Layer 6 of a small transformer language model trained on English Wikipedia (11 layers, counted from 0, width 96).
A neuron's activation on a vector x is GELU(weights . x + bias), where the dot is the dot product.

Input weights of the MLP neurons that the questions are about. A number n stands for n times 0.0014.
n13 (bias -0.092): 209 168 -217 183 162 -215 -19 119 134 -10 -29 -188 -44 217 -212 -18 -124 -103 -115 68 -14 -56 -62 67 93 49 -212 -14 57 18 19 -183 -136 -21 -90 149 38 -185 78 70 -77 -133 -156 128 28 39 48 57 -77 31 -29 -233 135 100 150 -90 -31 89 186 -54 -17 -190 -127 -75 124 75 44 180 67 101 44 139 133 -11 -13 -34 -125 197 -86 -51 4 -135 -145 -197 -101 25 -200 71 135 92 71 21 -38 75 161 -74
n14 (bias -0.069): -61 -21 26 29 -4 -156 -20 -4 -76 -77 -110 -187 43 -33 200 -33 54 -333 -181 -195 -284 71 -66 -100 -181 98 -43 100 71 136 59 -67 -57 113 -165 -11 -193 -34 144 -211 0 10 -171 94 119 10 44 -48 53 -264 54 70 24 -11 254 -47 87 73 70 -56 53 -132 -30 106 -71 30 -11 140 -24 261 -49 36 214 -37 13 -39 -216 -108 -98 116 -136 44 420 -83 65 30 -7 4 51 94 332 -100 8 60 173 12
n22 (bias -0.040): -18 -5 -13 100 -51 -60 -97 126 72 -54 -90 -160 -87 20 42 54 -88 34 0 10 129 -167 51 77 -53 126 8 -78 246 -24 -172 126 -147 24 -25 109 48 -21 114 -106 0 -42 60 94 -27 -64 79 -41 -15 -131 -101 -30 -104 55 8 49 91 5 90 -105 5 21 202 -11 109 18 0 -34 8 -99 86 90 -31 23 75 -64 83 42 -136 -72 -28 121 -73 78 -13 -70 -16 -72 -132 84 -55 -31 89 242 -5 -105
n29 (bias -0.079): -52 155 252 53 -38 -41 -109 87 -86 -38 48 4 -136 -12 -214 36 -41 -4 -224 -223 -68 50 -37 109 52 -11 -172 -40 -163 -140 92 -192 66 -136 -8 179 216 -123 -118 179 90 -82 -33 -73 38 -183 186 -22 -123 155 -106 -212 220 80 -124 126 138 75 112 -143 83 -63 37 103 54 122 -66 59 157 28 183 -6 -97 266 82 -100 -4 74 53 -36 -121 -106 -44 -12 -59 -18 -150 283 -43 156 274 -97 -54 40 66 -79
n43 (bias -0.064): -155 -40 185 -66 -66 -174 68 -16 24 5 -140 -63 -81 -43 48 -60 -43 61 77 -69 -70 -53 105 173 91 6 -61 -97 134 -19 0 -72 -59 -27 169 26 136 -11 -135 -69 100 61 55 -143 30 -147 26 -105 49 -36 112 181 39 32 -133 131 169 -64 86 -24 0 48 140 5 -63 -91 53 -56 -119 -104 -57 -26 73 57 -5 -33 -49 107 -102 -111 48 10 -108 115 19 -123 19 121 -39 86 22 -31 6 77 -106 -22
n46 (bias -0.041): 137 0 227 -8 85 79 -137 -198 -20 226 -301 6 -50 57 -140 -52 229 -122 -30 36 172 -159 -76 36 23 162 -7 72 -7 60 100 94 -63 -195 -38 0 11 17 -48 48 -35 -42 -184 -102 -48 141 24 -46 62 -172 6 154 63 -36 -166 189 102 -24 -16 17 -156 7 107 93 -141 -149 -9 116 86 0 72 88 13 -3 38 -122 146 -56 74 -160 -60 -58 88 42 50 -301 115 -114 -19 34 -35 -58 200 56 26 24
n54 (bias -0.122): -64 138 -66 54 224 -68 219 279 -136 -175 -7 61 98 -101 74 66 -249 -90 -23 30 112 -101 -86 13 7 -28 -3 106 63 27 -157 -49 3 -107 -21 96 -96 0 236 -180 -129 7 -159 253 -40 -64 -30 20 56 -142 6 -28 28 50 14 -112 0 154 -49 130 -73 27 115 97 -208 -44 199 -141 38 -47 -63 -3 164 101 68 -82 65 74 -42 -44 -131 16 192 -20 145 -33 -200 17 52 -34 -126 -190 21 100 190 17
n63 (bias -0.007): 129 112 -37 13 107 56 -62 111 -59 -54 -186 -50 -61 53 -77 -36 59 140 -80 30 -9 54 -45 157 -80 -86 118 30 235 -114 131 54 21 -199 -29 15 131 186 -63 -105 151 -25 -39 67 89 -55 -93 -15 131 3 -135 -120 -22 67 53 -62 50 -51 -159 -83 -32 58 -16 64 -6 -49 32 -49 -125 172 75 49 -90 207 -19 -40 -94 195 79 -60 -68 47 227 -246 188 45 -186 42 77 -42 -58 -111 107 -61 -52 -117
n80 (bias -0.057): 196 -80 -134 133 135 -114 -161 21 -72 -66 -75 -27 -54 27 0 193 72 4 -185 -39 -177 37 -98 -73 -43 118 -18 185 -78 117 181 67 -128 -170 -251 42 163 251 37 165 -83 43 -102 264 -9 13 -66 52 23 -7 -13 62 -93 -60 -80 -61 0 -124 104 39 77 -103 -36 298 -189 89 302 125 -74 0 17 72 3 87 -69 -153 4 -86 35 54 -210 -96 25 -126 197 -73 -25 -73 171 -114 186 14 -157 -35 99 15
n101 (bias -0.075): 0 73 199 116 -88 -132 -32 23 -90 22 -169 -136 -275 280 -133 -27 21 71 174 -20 -53 202 -141 -94 -123 -50 -117 3 68 -82 46 -199 -133 -112 18 68 -73 186 -148 113 142 -30 -44 -14 41 22 -3 286 41 -157 -15 -137 -57 81 150 72 0 -157 -33 119 167 27 3 58 -148 -72 -39 3 -18 -88 115 33 90 107 121 -157 45 76 -100 108 14 -49 -84 -6 151 97 -136 158 10 0 -39 137 40 34 268 -140
n127 (bias -0.092): -247 -33 -136 9 29 0 -59 107 -32 89 50 90 -180 34 -67 21 -104 -70 -81 -70 -127 29 26 183 -105 -40 95 -14 -170 106 15 -70 21 -14 -69 139 45 159 102 98 101 -142 170 14 36 -6 37 24 -10 145 -57 36 -22 -122 -247 -38 10 29 114 -35 -168 46 206 14 107 249 99 -99 62 -11 26 -74 223 17 66 -66 151 119 -97 19 -201 88 87 83 -85 -173 -73 249 -366 68 -316 38 130 -66 17 -105
n129 (bias -0.081): 40 -237 71 -64 -191 -36 -67 74 -204 207 124 94 -240 141 55 82 153 -243 0 20 -93 -4 -141 144 -75 -103 -115 0 -141 301 259 111 36 -94 86 -86 -72 8 65 213 -114 -51 43 24 44 -168 84 164 191 155 -46 114 -12 59 -177 -6 30 -109 259 -16 59 253 0 -190 62 20 97 -143 222 -154 -85 56 274 -19 32 -182 -218 0 -56 169 -109 11 -187 37 243 -109 43 16 -126 -207 87 -31 63 90 -39 -81
n138 (bias -0.039): -104 -24 -34 157 239 206 -350 -122 -91 84 -87 -25 228 130 -30 68 201 -21 -207 81 -194 -4 -55 152 -95 -45 -125 4 23 99 -31 72 -293 133 -116 149 243 26 276 160 239 -116 85 235 33 -175 -80 0 -76 37 -170 -4 117 210 285 -44 -17 -79 -224 -39 -158 22 26 47 47 -22 223 142 40 -28 24 167 -59 -17 142 -137 -136 -118 -246 -42 -360 307 85 -40 17 -149 -30 -98 166 -170 32 -135 -14 132 82 0
n155 (bias -0.064): 14 110 -63 127 -50 -85 197 -65 -41 97 -61 22 5 -3 -32 60 73 -31 121 -83 -186 84 -24 0 26 117 158 48 112 3 -3 78 -92 -92 27 46 15 -75 -116 -276 212 -25 -54 77 0 -13 -117 28 -40 19 -26 186 78 -9 -97 43 -11 -188 121 23 59 83 131 26 48 -109 106 -109 24 -280 62 48 121 -28 46 40 -123 9 -159 66 9 -77 17 -134 95 76 -51 20 -28 -214 -84 -87 6 120 17 -83
n173 (bias -0.097): -24 -158 -105 30 24 -43 -8 253 -4 135 -79 89 -200 123 -31 -147 84 19 23 78 -65 8 -75 196 63 -126 24 224 -181 106 126 204 -274 -168 171 -47 -29 178 97 -45 138 -26 105 101 30 -103 63 -4 338 15 -7 -101 -131 -159 184 -15 68 87 -100 -262 -118 -55 -87 141 205 117 196 -75 106 -140 117 -134 191 88 -56 -37 -180 79 -147 -112 -269 -49 267 -179 99 116 -109 -89 -163 -4 -37 57 -54 -116 -27 -96
n178 (bias -0.084): 93 204 -66 0 76 88 -195 127 22 110 -15 -155 112 -40 -59 295 19 -103 55 26 -163 85 3 -58 -15 4 -184 -182 -338 33 -158 139 59 239 -46 48 63 52 107 -34 -32 -32 -88 44 -76 -70 118 -109 -79 -198 -79 -23 19 -88 98 23 -156 -65 -22 88 -49 15 93 -59 -62 66 108 -152 119 -136 -21 -16 216 126 -85 177 -313 363 -240 -101 -106 -110 15 41 -115 -58 66 156 -160 -125 43 58 137 70 99 114
n186 (bias -0.064): 0 -14 205 10 208 -128 143 143 -38 -7 42 4 -14 -106 -173 41 -115 7 75 82 -99 109 14 -41 120 16 -160 -33 47 87 -231 -27 79 56 12 100 -12 -167 349 70 -172 63 -78 22 -93 -142 3 -7 73 -137 -47 -143 75 276 -31 79 58 -256 18 -41 28 -68 -30 -86 -67 0 50 215 129 -65 42 -162 88 -154 143 -46 -226 223 -221 304 -147 7 -56 108 132 59 -202 0 -87 -128 -39 -88 -79 301 217 -66
n215 (bias -0.011): 113 -21 -160 41 -175 -175 -48 -41 -16 -66 -33 25 -64 -28 68 -60 184 -122 -10 -83 38 -3 -89 -101 13 188 -161 -3 7 288 -20 47 -151 74 -205 -26 48 137 50 -113 117 -24 22 -80 30 -76 -129 219 18 152 52 -126 -105 -48 -220 -53 -3 128 47 -109 52 100 81 23 108 52 46 65 3 112 -230 79 44 170 -11 -79 -53 -68 -75 -85 -55 78 -108 -161 36 -48 42 105 118 -151 -20 -85 68 83 -6 331
n234 (bias -0.077): -73 313 -52 21 -91 -219 -47 32 131 -34 130 -8 50 188 -32 36 62 -220 -153 88 8 176 -81 262 93 -151 -17 12 89 -20 -80 -236 210 -129 193 -24 39 -45 88 -108 -99 -125 -92 212 358 36 111 64 41 19 126 -278 -34 104 8 94 -97 100 59 -121 -99 -57 -73 -129 -40 -129 -72 -53 80 -78 -42 4 43 -67 -18 -4 -70 38 -43 -62 9 384 -330 -20 57 -219 -80 187 -93 -93 0 -106 9 248 32 248
n235 (bias -0.079): -9 176 55 -63 -117 -165 -130 24 -62 89 37 9 41 107 71 210 -25 -58 -77 107 169 -26 -99 112 -99 -29 58 -97 -130 96 3 152 -62 -34 196 55 79 262 29 86 -89 -133 -122 -34 71 -203 47 116 -100 -89 -116 38 -81 37 50 17 18 94 73 49 -20 46 -16 -68 146 154 -102 -96 154 -73 49 5 9 18 -16 -145 110 -206 -28 -61 -56 98 -21 -50 -9 -155 -98 91 -122 -17 -58 -127 -147 -28 -62 247
n260 (bias -0.110): 138 -66 141 181 120 -219 26 -45 -38 -4 13 -32 -75 -32 -67 21 -13 -174 -125 87 -229 -96 -19 -8 138 13 74 358 -105 -4 -100 65 104 -96 -187 132 -62 -38 307 43 -71 -48 -95 286 53 -23 -74 111 369 -253 22 220 57 -21 60 -166 209 -150 29 -92 47 88 89 163 62 67 217 180 270 -258 -47 -33 200 -106 93 12 -98 155 -108 9 -270 -68 111 -60 -8 -49 -46 189 32 -42 188 -159 -247 -21 162 -206
n270 (bias -0.053): 41 -25 29 -33 -134 65 166 88 -76 97 -117 55 -101 -100 -44 -55 -27 -94 -5 22 85 38 29 -19 -78 -53 -25 134 48 73 -116 124 -155 -101 -106 -24 -44 39 190 -75 41 5 -62 -5 4 72 6 53 -54 72 72 -15 -8 -5 -7 -78 -44 -22 -52 -89 71 -56 -113 -167 -45 -39 -57 -27 66 58 -177 -53 -17 -26 90 -121 -72 -146 45 27 33 14 110 57 63 105 171 38 75 65 -86 33 -95 84 -10 174
n275 (bias -0.067): 54 -105 138 95 250 111 237 8 -47 174 98 -225 -150 17 19 103 -24 -112 182 -131 -91 -218 -174 46 58 161 -93 302 33 -39 -16 194 -163 -19 -48 -100 -17 125 200 80 87 21 50 -111 -149 -290 203 -15 115 152 3 112 -264 165 -12 -57 48 29 15 124 -204 -47 -114 -19 -8 -178 -91 8 198 -264 -51 -89 189 57 -69 -138 -146 -49 0 -229 -4 -97 76 108 140 19 -27 -134 -4 -50 77 72 164 -69 -162 -56
n283 (bias -0.150): -155 24 4 15 206 73 38 222 58 90 134 -34 -92 144 -40 106 160 -107 -165 68 -60 -37 -53 183 258 -71 -190 14 -30 140 71 -45 -409 -264 -108 89 195 -43 182 -100 8 -101 167 135 55 -68 -83 -78 -117 -7 -106 -22 101 61 -190 -87 45 -122 120 29 30 -115 -134 -57 0 -122 7 -79 183 47 71 63 -179 95 -29 -172 15 -34 -16 -55 -178 114 -4 -100 119 170 -4 49 -69 -96 -98 193 42 164 7 77
n293 (bias -0.048): -142 -192 -73 140 97 -124 -7 -3 0 13 -187 -208 73 211 0 -126 44 -20 -134 -10 115 -123 -265 50 3 74 28 113 304 7 -88 158 -128 7 -115 47 90 190 -21 59 140 -63 30 63 149 6 39 -76 62 0 -66 -94 -74 184 -127 16 181 22 -59 -81 51 -27 -156 50 96 -94 70 30 -147 47 -44 -3 -105 187 -3 -54 -158 -93 -150 184 -128 71 199 -137 74 116 -147 -70 -52 117 -81 -56 -14 140 -70 -38
n308 (bias -0.065): -25 -40 171 147 244 -83 -205 56 127 -17 -15 -99 -102 -78 -137 21 62 -122 -115 75 99 -101 119 -78 54 -97 -251 202 121 -58 22 -102 -205 -258 67 25 -15 -22 -71 186 -27 -15 -46 4 -123 -120 26 35 43 35 145 -15 4 100 -81 160 107 -123 -35 -413 14 -72 15 58 -96 -61 -31 166 79 16 -34 9 -99 74 83 -17 -44 111 6 75 -88 62 7 24 -18 0 -222 156 -87 159 192 -165 57 21 384 -52
n334 (bias -0.027): 16 -39 121 33 85 153 10 -75 -13 48 -90 -15 -136 14 16 -47 -10 60 112 -111 110 80 -94 79 -112 83 17 -47 145 340 -57 134 -45 -124 -143 -3 92 94 -10 -20 167 50 -35 60 -44 0 -119 -69 36 -243 -3 -204 30 -99 -173 82 65 -186 -94 -54 78 -147 -78 -6 9 -109 51 0 -10 38 135 17 19 72 -134 -307 -92 -102 46 -81 -186 31 -25 -5 100 -69 3 -57 142 -50 -17 91 118 311 86 -10
n335 (bias 0.028): -14 0 11 -85 50 -37 -12 -39 14 64 -214 -79 5 105 -34 -57 70 23 11 -219 143 206 -84 -28 109 110 -193 -73 166 -121 -95 105 -149 68 -179 23 89 110 -3 116 3 69 45 -34 17 -88 -25 76 5 -83 113 -65 198 17 -18 25 107 66 -20 117 -16 23 3 232 -96 109 -3 14 -221 -3 -156 -134 112 -6 48 -59 -3 -121 -10 -53 -146 -154 -14 -65 -6 -62 100 3 86 37 39 137 88 105 29 74
n353 (bias -0.051): -138 -48 21 29 -4 -51 80 -152 59 122 80 -158 29 -37 -7 -68 -18 -31 190 75 -203 22 -193 54 -228 -57 -286 -10 -109 -100 -18 -115 -69 17 -161 14 22 7 -36 182 -29 30 -41 188 9 -3 -21 163 48 -46 -77 146 -159 14 -148 13 80 -118 223 -113 23 97 35 162 -143 -76 0 14 50 19 -26 -21 54 -138 95 -278 -233 -274 80 83 7 103 187 178 187 51 -171 27 53 -124 -79 94 171 -14 21 96
n377 (bias -0.063): 162 118 134 -25 326 -61 25 21 -109 90 -48 17 -77 49 18 -98 -37 15 177 6 23 44 -5 65 -60 -47 100 -177 16 135 -175 53 -9 12 -134 -137 -73 -51 -22 -25 153 89 -62 27 -54 70 122 6 -14 49 215 -12 53 -184 -89 63 63 -105 -29 102 25 -12 -15 147 -21 -174 -107 -9 -131 -42 -93 -134 120 91 -91 -172 -119 -32 -139 -16 -89 20 -38 -165 51 18 -95 -15 35 -135 82 108 174 -62 -21 43
n378 (bias -0.036): -95 58 107 67 -131 108 -169 61 20 -52 76 -72 34 113 -318 -45 -46 75 -242 6 3 163 -180 100 114 44 -122 213 14 -72 -41 96 -137 -205 54 201 317 112 -7 -30 -28 -101 -58 -139 -8 47 -20 203 -21 -16 -105 -37 85 71 -100 -10 182 -42 -112 -78 -194 69 66 65 142 -42 -43 -3 14 -71 64 121 -35 201 232 -132 -10 35 -47 57 -66 -75 -74 -17 46 19 -84 58 41 75 7 -35 66 -13 -59 -50
n383 (bias -0.077): 44 45 -39 71 41 -182 -107 -22 -49 12 -116 -289 -159 -48 97 0 291 -31 -84 83 17 119 -117 108 123 -188 18 0 116 181 110 -147 185 -206 -41 -44 -28 67 155 150 52 -12 -252 205 158 24 51 256 4 -241 -118 -50 78 105 -72 134 8 -134 470 75 54 -295 -31 -286 -56 0 4 -53 110 -167 33 -476 69 -52 -74 79 144 182 200 -304 -200 -4 -4 41 111 217 -144 -108 -68 53 -46 56 42 -4 26 41

Each question shows a token from some text and the vector x that enters the MLP there. A number n stands for n times 0.0086.

" J": -167 -16 26 21 43 79 -67 -87 42 9 91 -4 105 104 18 59 -86 -6 -80 179 18 71 328 10 -155 56 14 181 65 -59 -8 26 -45 -24 59 -253 -76 47 -170 -114 -4 434 94 -129 107 -42 -23 26 -97 91 -96 -124 -175 6 -22 -54 -68 18 15 72 48 -51 4 -63 161 24 -154 -91 -128 -57 -4 83 -212 -31 12 -39 8 -97 -4 173 9 -76 -49 163 -116 -26 41 36 15 -83 -49 -40 106 -20 -164 23
The neuron with the highest activation: n235

" g": -224 -65 -124 -11 55 172 220 -100 54 -76 7 -45 102 34 -22 143 -46 -32 60 100 -107 32 345 -26 -35 -21 31 -9 85 -93 65 54 -70 -59 -36 -95 -15 -125 -88 -4 -138 298 -19 -78 111 -153 -18 -1 -43 -23 -129 14 -127 -34 -35 -74 40 -134 71 179 -38 122 -30 14 158 123 2 -70 -84 38 131 198 -130 35 -19 -12 62 -165 98 -58 -9 -200 155 201 33 -6 -25 -150 -97 -65 -51 -2 126 8 -3 -182
The neuron with the highest activation: n353

" to": 71 -115 -35 -60 72 1 -43 32 -35 -271 21 -43 -16 -3 -2 -85 -11 42 -79 46 -4 45 224 26 -29 15 18 -2 59 -26 -67 13 -17 -190 -103 39 -105 -19 193 -70 -84 428 21 114 77 65 -225 131 -10 131 -21 -65 -114 72 158 -81 49 -23 -48 -59 90 -68 -95 -37 48 54 -75 -52 -40 -53 155 131 -21 -143 -75 152 33 9 39 173 21 -189 142 139 -47 55 -117 24 79 -67 11 -283 -8 -116 72 -50
The neuron with the highest activation: n260

"ency": 52 -33 -40 -49 -2 15 125 38 -64 -88 30 -89 127 -78 -49 -139 49 75 190 97 74 -13 250 -25 12 94 -27 -172 -69 6 -139 24 -35 -47 -70 12 -117 -13 62 -55 -84 396 -8 -48 77 179 -175 -52 -96 46 -88 -20 23 98 92 -133 -147 -48 -52 181 190 134 1 17 168 -55 -42 -196 -93 104 24 61 64 11 -38 58 78 53 -53 44 22 -316 -42 134 -167 -62 -54 -19 134 -129 -90 -58 116 -71 51 41
The three highest activations, in order: n178, n377, n54

" first": -174 -7 -37 -94 -141 105 7 4 13 -103 80 -106 29 -46 -56 -90 21 64 -20 101 14 60 285 34 -45 -18 -46 20 -42 103 -83 52 -61 -83 -19 58 5 9 23 230 -97 316 220 -89 103 112 -173 48 -78 169 -117 -64 47 -142 -25 -138 -57 -10 -24 42 -56 113 20 -108 230 227 -105 -140 33 79 152 95 53 -32 -76 -106 33 41 107 76 -258 -199 -86 153 4 -6 -14 54 -99 -27 -79 -18 108 -87 20 -132
Which neuron fires most, and how strongly? n127, at about 4.3

"48": -33 -96 25 -189 -47 9 -36 -105 92 -111 102 18 36 165 14 -57 -34 34 -28 145 70 14 250 -32 -72 -49 16 35 14 -25 -127 90 25 -62 73 -104 0 59 37 123 -45 371 176 -80 114 -39 -96 -124 -65 46 -29 -69 -190 36 -5 -134 -78 212 32 92 35 25 -112 -42 100 201 -8 -119 -80 2 58 70 -127 -22 1 -57 43 -173 109 -43 88 -71 -67 147 -217 -94 68 -31 -114 -56 -61 -79 -21 -19 18 -53
Which neuron fires most, and how strongly? n235, at about 1.4

"p": -182 116 2 -166 34 -19 -70 -98 -61 -119 -140 26 55 150 72 -97 -16 206 168 176 40 83 192 97 83 17 86 -80 -46 -103 -160 -35 87 9 48 -210 -59 -35 -83 -21 -60 407 -12 -22 95 42 -6 -23 -38 78 -49 -89 -67 80 5 -72 5 -64 29 77 -58 -48 -43 -187 69 84 -82 -79 -19 -61 61 -5 -157 110 -152 50 86 -23 99 -74 36 -211 -33 196 53 20 -59 -78 25 -22 71 -90 -62 28 -109 -47
The neuron with the highest activation: n383

" also": -144 96 -101 -53 41 72 6 -27 124 -205 75 17 49 15 -37 -112 -144 143 99 21 -69 63 102 21 -4 21 -13 65 83 34 -53 126 -86 -81 -70 -32 54 -72 2 76 -135 328 -5 -23 110 -10 -198 43 -143 142 -97 -120 -31 48 21 -83 88 -98 -7 43 -21 106 81 2 83 61 -33 -78 -236 -58 96 225 80 4 -5 -33 136 -68 -75 -68 -29 -193 -17 209 -24 59 -97 12 -17 -122 -87 -117 81 53 39 -150
The two highest activations, in order: n378, n22

" Bl": -98 -47 -41 -146 58 118 10 -96 -17 -7 45 162 63 40 92 11 34 -118 -121 183 101 -19 344 112 -154 95 92 91 3 95 117 129 84 -35 -40 -202 -257 -59 -348 29 41 384 50 -181 139 58 -63 -27 9 70 -17 -40 -115 -47 15 -71 -22 -68 -10 88 102 4 -43 76 15 50 -24 -70 -133 18 135 88 -105 -119 -103 -61 -103 -137 -13 -18 -8 -22 -48 132 -74 -31 25 4 79 -139 -80 -109 60 69 -158 -114
The neuron with the highest activation: n334

" the": -88 -100 8 -73 -116 30 -9 36 -162 -91 -43 -60 65 -34 -33 -188 87 -32 -147 113 19 8 357 -7 -76 3 39 95 83 -40 34 -39 11 -58 -27 -36 -9 -8 -30 -2 -55 326 105 39 148 148 -244 -75 -119 139 -92 -38 -75 -33 30 -151 74 -80 4 7 236 130 -4 5 11 79 -102 -209 -29 -2 126 92 -16 93 -11 14 9 106 135 51 51 -121 57 160 -99 -9 -4 19 -34 -125 -43 -139 83 -60 85 -42
Which neuron fires most, and how strongly? n63, at about 1.4

" ": -14 -8 0 7 11 53 -148 -92 -76 -93 -73 -61 128 65 49 75 -34 44 -92 130 76 45 68 -26 -141 -34 -28 5 -62 -84 61 -33 54 -98 -146 59 -19 -22 -151 27 -12 353 28 1 127 89 1 12 -61 81 -56 -267 1 -3 20 -79 46 28 17 7 81 19 -65 62 207 121 -251 34 -58 55 148 161 -238 5 -2 -4 -51 -94 176 -62 9 -172 31 177 -224 -96 24 65 52 -78 23 -77 56 -107 127 -187
The neuron with the highest activation: n29

"ess": -175 -93 -86 -87 17 22 12 -16 -114 -219 134 -125 43 -84 -25 -273 -121 -49 88 175 38 88 75 46 -46 19 19 -2 131 -62 -155 111 21 -10 -121 -88 -92 -35 100 60 -89 384 159 51 91 111 -48 62 28 9 -37 -94 -146 51 44 -107 26 26 -32 -27 -54 198 -156 -73 106 65 151 -27 12 153 -85 61 -27 -117 6 20 31 -45 102 -34 -34 -27 8 188 63 -6 -127 -18 93 -103 -120 11 -15 12 46 -76
The three highest activations, in order: n353, n54, n186

" Party": -27 71 18 -28 -159 48 94 -88 6 -118 78 21 139 48 -42 -164 -137 19 34 128 144 -50 287 103 -26 -37 28 -12 55 21 -162 -6 48 -85 8 -148 50 -3 46 42 -101 330 78 -81 134 83 -141 -22 -154 73 -18 -103 -82 49 88 -132 -176 2 7 10 29 212 -67 -115 193 -2 -17 -169 -48 5 117 51 4 57 23 20 72 83 20 5 -2 -51 -187 177 -272 -5 41 18 -99 -161 -197 -160 -32 79 15 15
The neuron with the highest activation: n234

"de": 79 -7 -205 -66 54 8 166 -58 -31 -78 -33 10 115 148 101 -115 -71 189 90 -36 69 40 184 -15 39 -8 108 -102 -5 -38 -143 35 11 -30 -52 -42 -105 -6 -306 -67 40 380 181 -84 89 302 20 15 -90 112 -111 -18 41 -109 63 -76 87 -25 -36 74 90 -46 -105 63 68 -36 -20 -212 -251 -29 -52 171 -62 -34 -51 72 -23 -108 109 50 129 -214 -126 136 -71 64 62 81 -32 -136 -69 -201 118 38 -202 -14
The three highest activations, in order: n377, n155, n335

"ong": -77 -66 -52 -208 -83 -87 87 -53 -17 -71 -267 137 6 -78 160 -197 4 130 74 172 31 0 168 -24 -5 208 72 39 -20 -52 -98 82 104 33 -9 -174 -139 59 -106 47 37 380 97 -30 105 214 3 -80 21 125 -26 -3 -78 -46 12 -57 91 11 -18 76 173 41 -84 81 53 12 -130 -178 -45 -28 -12 96 88 -73 -100 -135 6 -72 -42 74 59 -211 -164 177 -95 -38 19 39 70 -128 -75 -150 96 -106 -68 -69
The neuron with the highest activation: n377

" a": -57 -70 49 -72 -15 51 2 3 -73 -156 -117 21 193 68 -91 -20 154 114 31 41 -31 -57 317 -23 -21 -91 -30 -10 -19 17 63 -106 42 42 -42 93 69 9 -126 -5 -88 359 54 -40 137 0 -134 -14 -178 109 -107 -111 -106 -42 -3 -98 12 -122 21 70 312 87 -6 -82 68 94 -134 -62 -86 67 174 18 -21 186 -128 -32 25 -52 -2 -6 -58 -208 125 165 -169 -60 -36 -73 -26 -67 16 -7 39 -105 60 -63
The three highest activations, in order: n29, n63, n101

"ire": 38 38 -34 -186 -75 -22 75 -54 -89 -159 89 -16 118 -44 140 -94 98 92 119 87 15 -51 139 -15 -141 -10 -39 -5 -10 -22 -106 92 48 -39 -85 -60 -53 17 240 -59 -61 386 103 89 69 184 -105 -34 -217 -39 -43 -71 -133 69 66 -127 -66 -31 -19 7 173 116 -173 -13 257 3 -36 -127 -170 -93 154 82 87 53 -156 127 -35 -25 77 -19 -85 -283 -96 136 -80 38 -26 -8 54 -105 -60 46 83 0 142 -78
The two highest activations, in order: n178, n334

" Her": -77 -169 49 2 -11 7 54 12 73 -26 -8 -10 107 64 173 34 160 64 -59 142 25 -35 199 30 -142 -19 27 -46 46 -10 -53 -14 3 -168 -60 -142 44 -110 -104 -100 -8 393 53 -100 128 112 -149 44 -284 103 -59 -108 -167 37 -51 -61 -34 -29 50 -6 230 -25 -85 -117 38 -127 -293 -65 -30 -123 144 140 -143 10 -18 -7 40 -76 64 70 -4 -79 -152 148 -81 139 123 73 -41 -102 7 -6 105 5 38 -18
The neuron with the highest activation: n283

" created": -172 -81 -80 -22 -127 58 63 11 90 -158 -54 -51 132 -27 6 -115 -54 28 -6 44 -10 34 206 -70 -65 17 -109 50 28 48 -122 -46 4 -62 -8 82 -52 -50 86 -43 -95 365 201 5 86 140 -118 55 -73 78 -115 -118 -40 -42 -39 -103 87 -8 -16 74 48 -22 -57 -59 85 106 -29 -76 -159 -48 111 276 55 -14 -65 -22 59 -97 90 98 -103 -148 -118 201 -201 -20 -23 106 -49 -42 -87 56 -33 31 167 -41
The neuron with the highest activation: n127

" |\n": 13 -78 -5 -153 -127 77 -45 -158 -114 53 61 90 69 -31 18 46 -49 -69 -130 167 110 19 199 -3 -69 -33 146 -2 20 -25 -119 48 -11 -156 35 23 -47 -148 -47 14 -286 328 112 54 167 59 -161 95 -38 -54 -57 -35 -52 -89 -25 -72 -13 47 -96 -30 11 113 2 -175 204 113 -98 18 32 56 -10 29 -30 75 36 109 57 90 147 85 11 -77 -155 172 -25 15 153 -71 -84 -109 -23 -19 -78 -196 9 -56
The three highest activations, in order: n129, n270, n235

"\n\n": 45 -93 37 -94 -32 89 76 -120 -93 88 88 81 51 8 -31 35 -49 13 -30 54 -3 60 257 -68 -8 30 34 14 -35 -49 -114 15 48 -51 -74 23 -68 -52 19 -135 -160 377 47 54 119 81 -226 21 -47 118 -139 29 -74 -82 30 -75 160 -53 -81 -40 31 -9 36 -3 145 17 -52 -61 -53 30 62 137 -25 82 -13 222 74 -71 31 33 -4 -141 6 170 -136 -113 -35 62 -56 -164 -40 -41 -13 -201 123 -52
The neuron with the highest activation: n260

"ü": -64 -75 110 -88 99 65 -47 -15 95 29 101 -60 34 -54 95 -60 63 60 -9 127 -26 -178 273 18 -16 71 20 11 32 -109 20 138 -17 30 -108 -103 57 -6 -42 -198 -3 428 154 -146 91 -86 -49 -55 -196 134 -39 -4 -82 -8 5 -34 -170 -18 -73 57 66 -126 -91 -67 211 -13 -194 -107 -53 -16 177 -8 -121 -81 -52 -62 -31 -99 -75 50 174 -192 -35 179 -16 111 21 -84 73 -64 -28 15 35 -19 -178 49
The two highest activations, in order: n275, n270

"-": -67 -3 43 -64 29 42 -26 -172 -23 -157 4 133 76 67 -63 -53 16 78 -131 168 55 -18 256 -33 133 -85 159 -89 -32 -42 -118 -7 -12 24 -78 -49 -10 -79 -15 37 -20 402 32 -76 144 181 -5 -74 -43 75 -21 -72 -57 -50 44 -20 69 -33 -15 94 -16 15 -117 103 -100 -84 -110 -46 -140 40 50 30 -82 -53 6 86 28 24 36 -23 -12 -278 63 190 -198 -52 138 -109 -31 -122 -108 -85 53 28 64 -101
The neuron with the highest activation: n46

" –": -11 -118 -19 -92 77 14 -20 -140 97 -151 -81 -43 97 244 61 -87 -74 34 -56 54 126 -55 185 -3 62 41 52 16 95 -25 -47 18 60 -2 -64 12 63 -87 -43 -171 44 422 127 -79 108 133 -181 -6 -186 53 -62 -127 78 2 45 -131 135 55 -28 31 70 -102 -129 15 123 25 -71 -34 -11 1 79 67 -48 -96 93 65 25 -57 -71 -37 -43 -177 -71 133 -132 78 75 35 -75 -40 -112 -112 34 -114 -15 -63
The three highest activations, in order: n293, n335, n22

"ven": 17 -80 -71 -69 -31 22 85 57 -89 -246 -36 25 -32 16 144 -37 -115 13 50 4 109 30 183 67 -102 64 -24 15 -8 47 -23 -3 54 -75 -147 -173 -100 -47 73 78 -55 412 77 -3 81 333 -84 22 22 -3 -29 2 40 -95 69 -76 35 -56 34 29 99 18 -48 26 158 16 -63 -150 -1 138 102 54 -119 -170 -135 -42 -231 -171 151 222 -69 -214 -36 142 -32 -78 -6 -65 120 -167 81 -100 24 51 131 -80
Which neuron fires most, and how strongly? n334, at about 2.2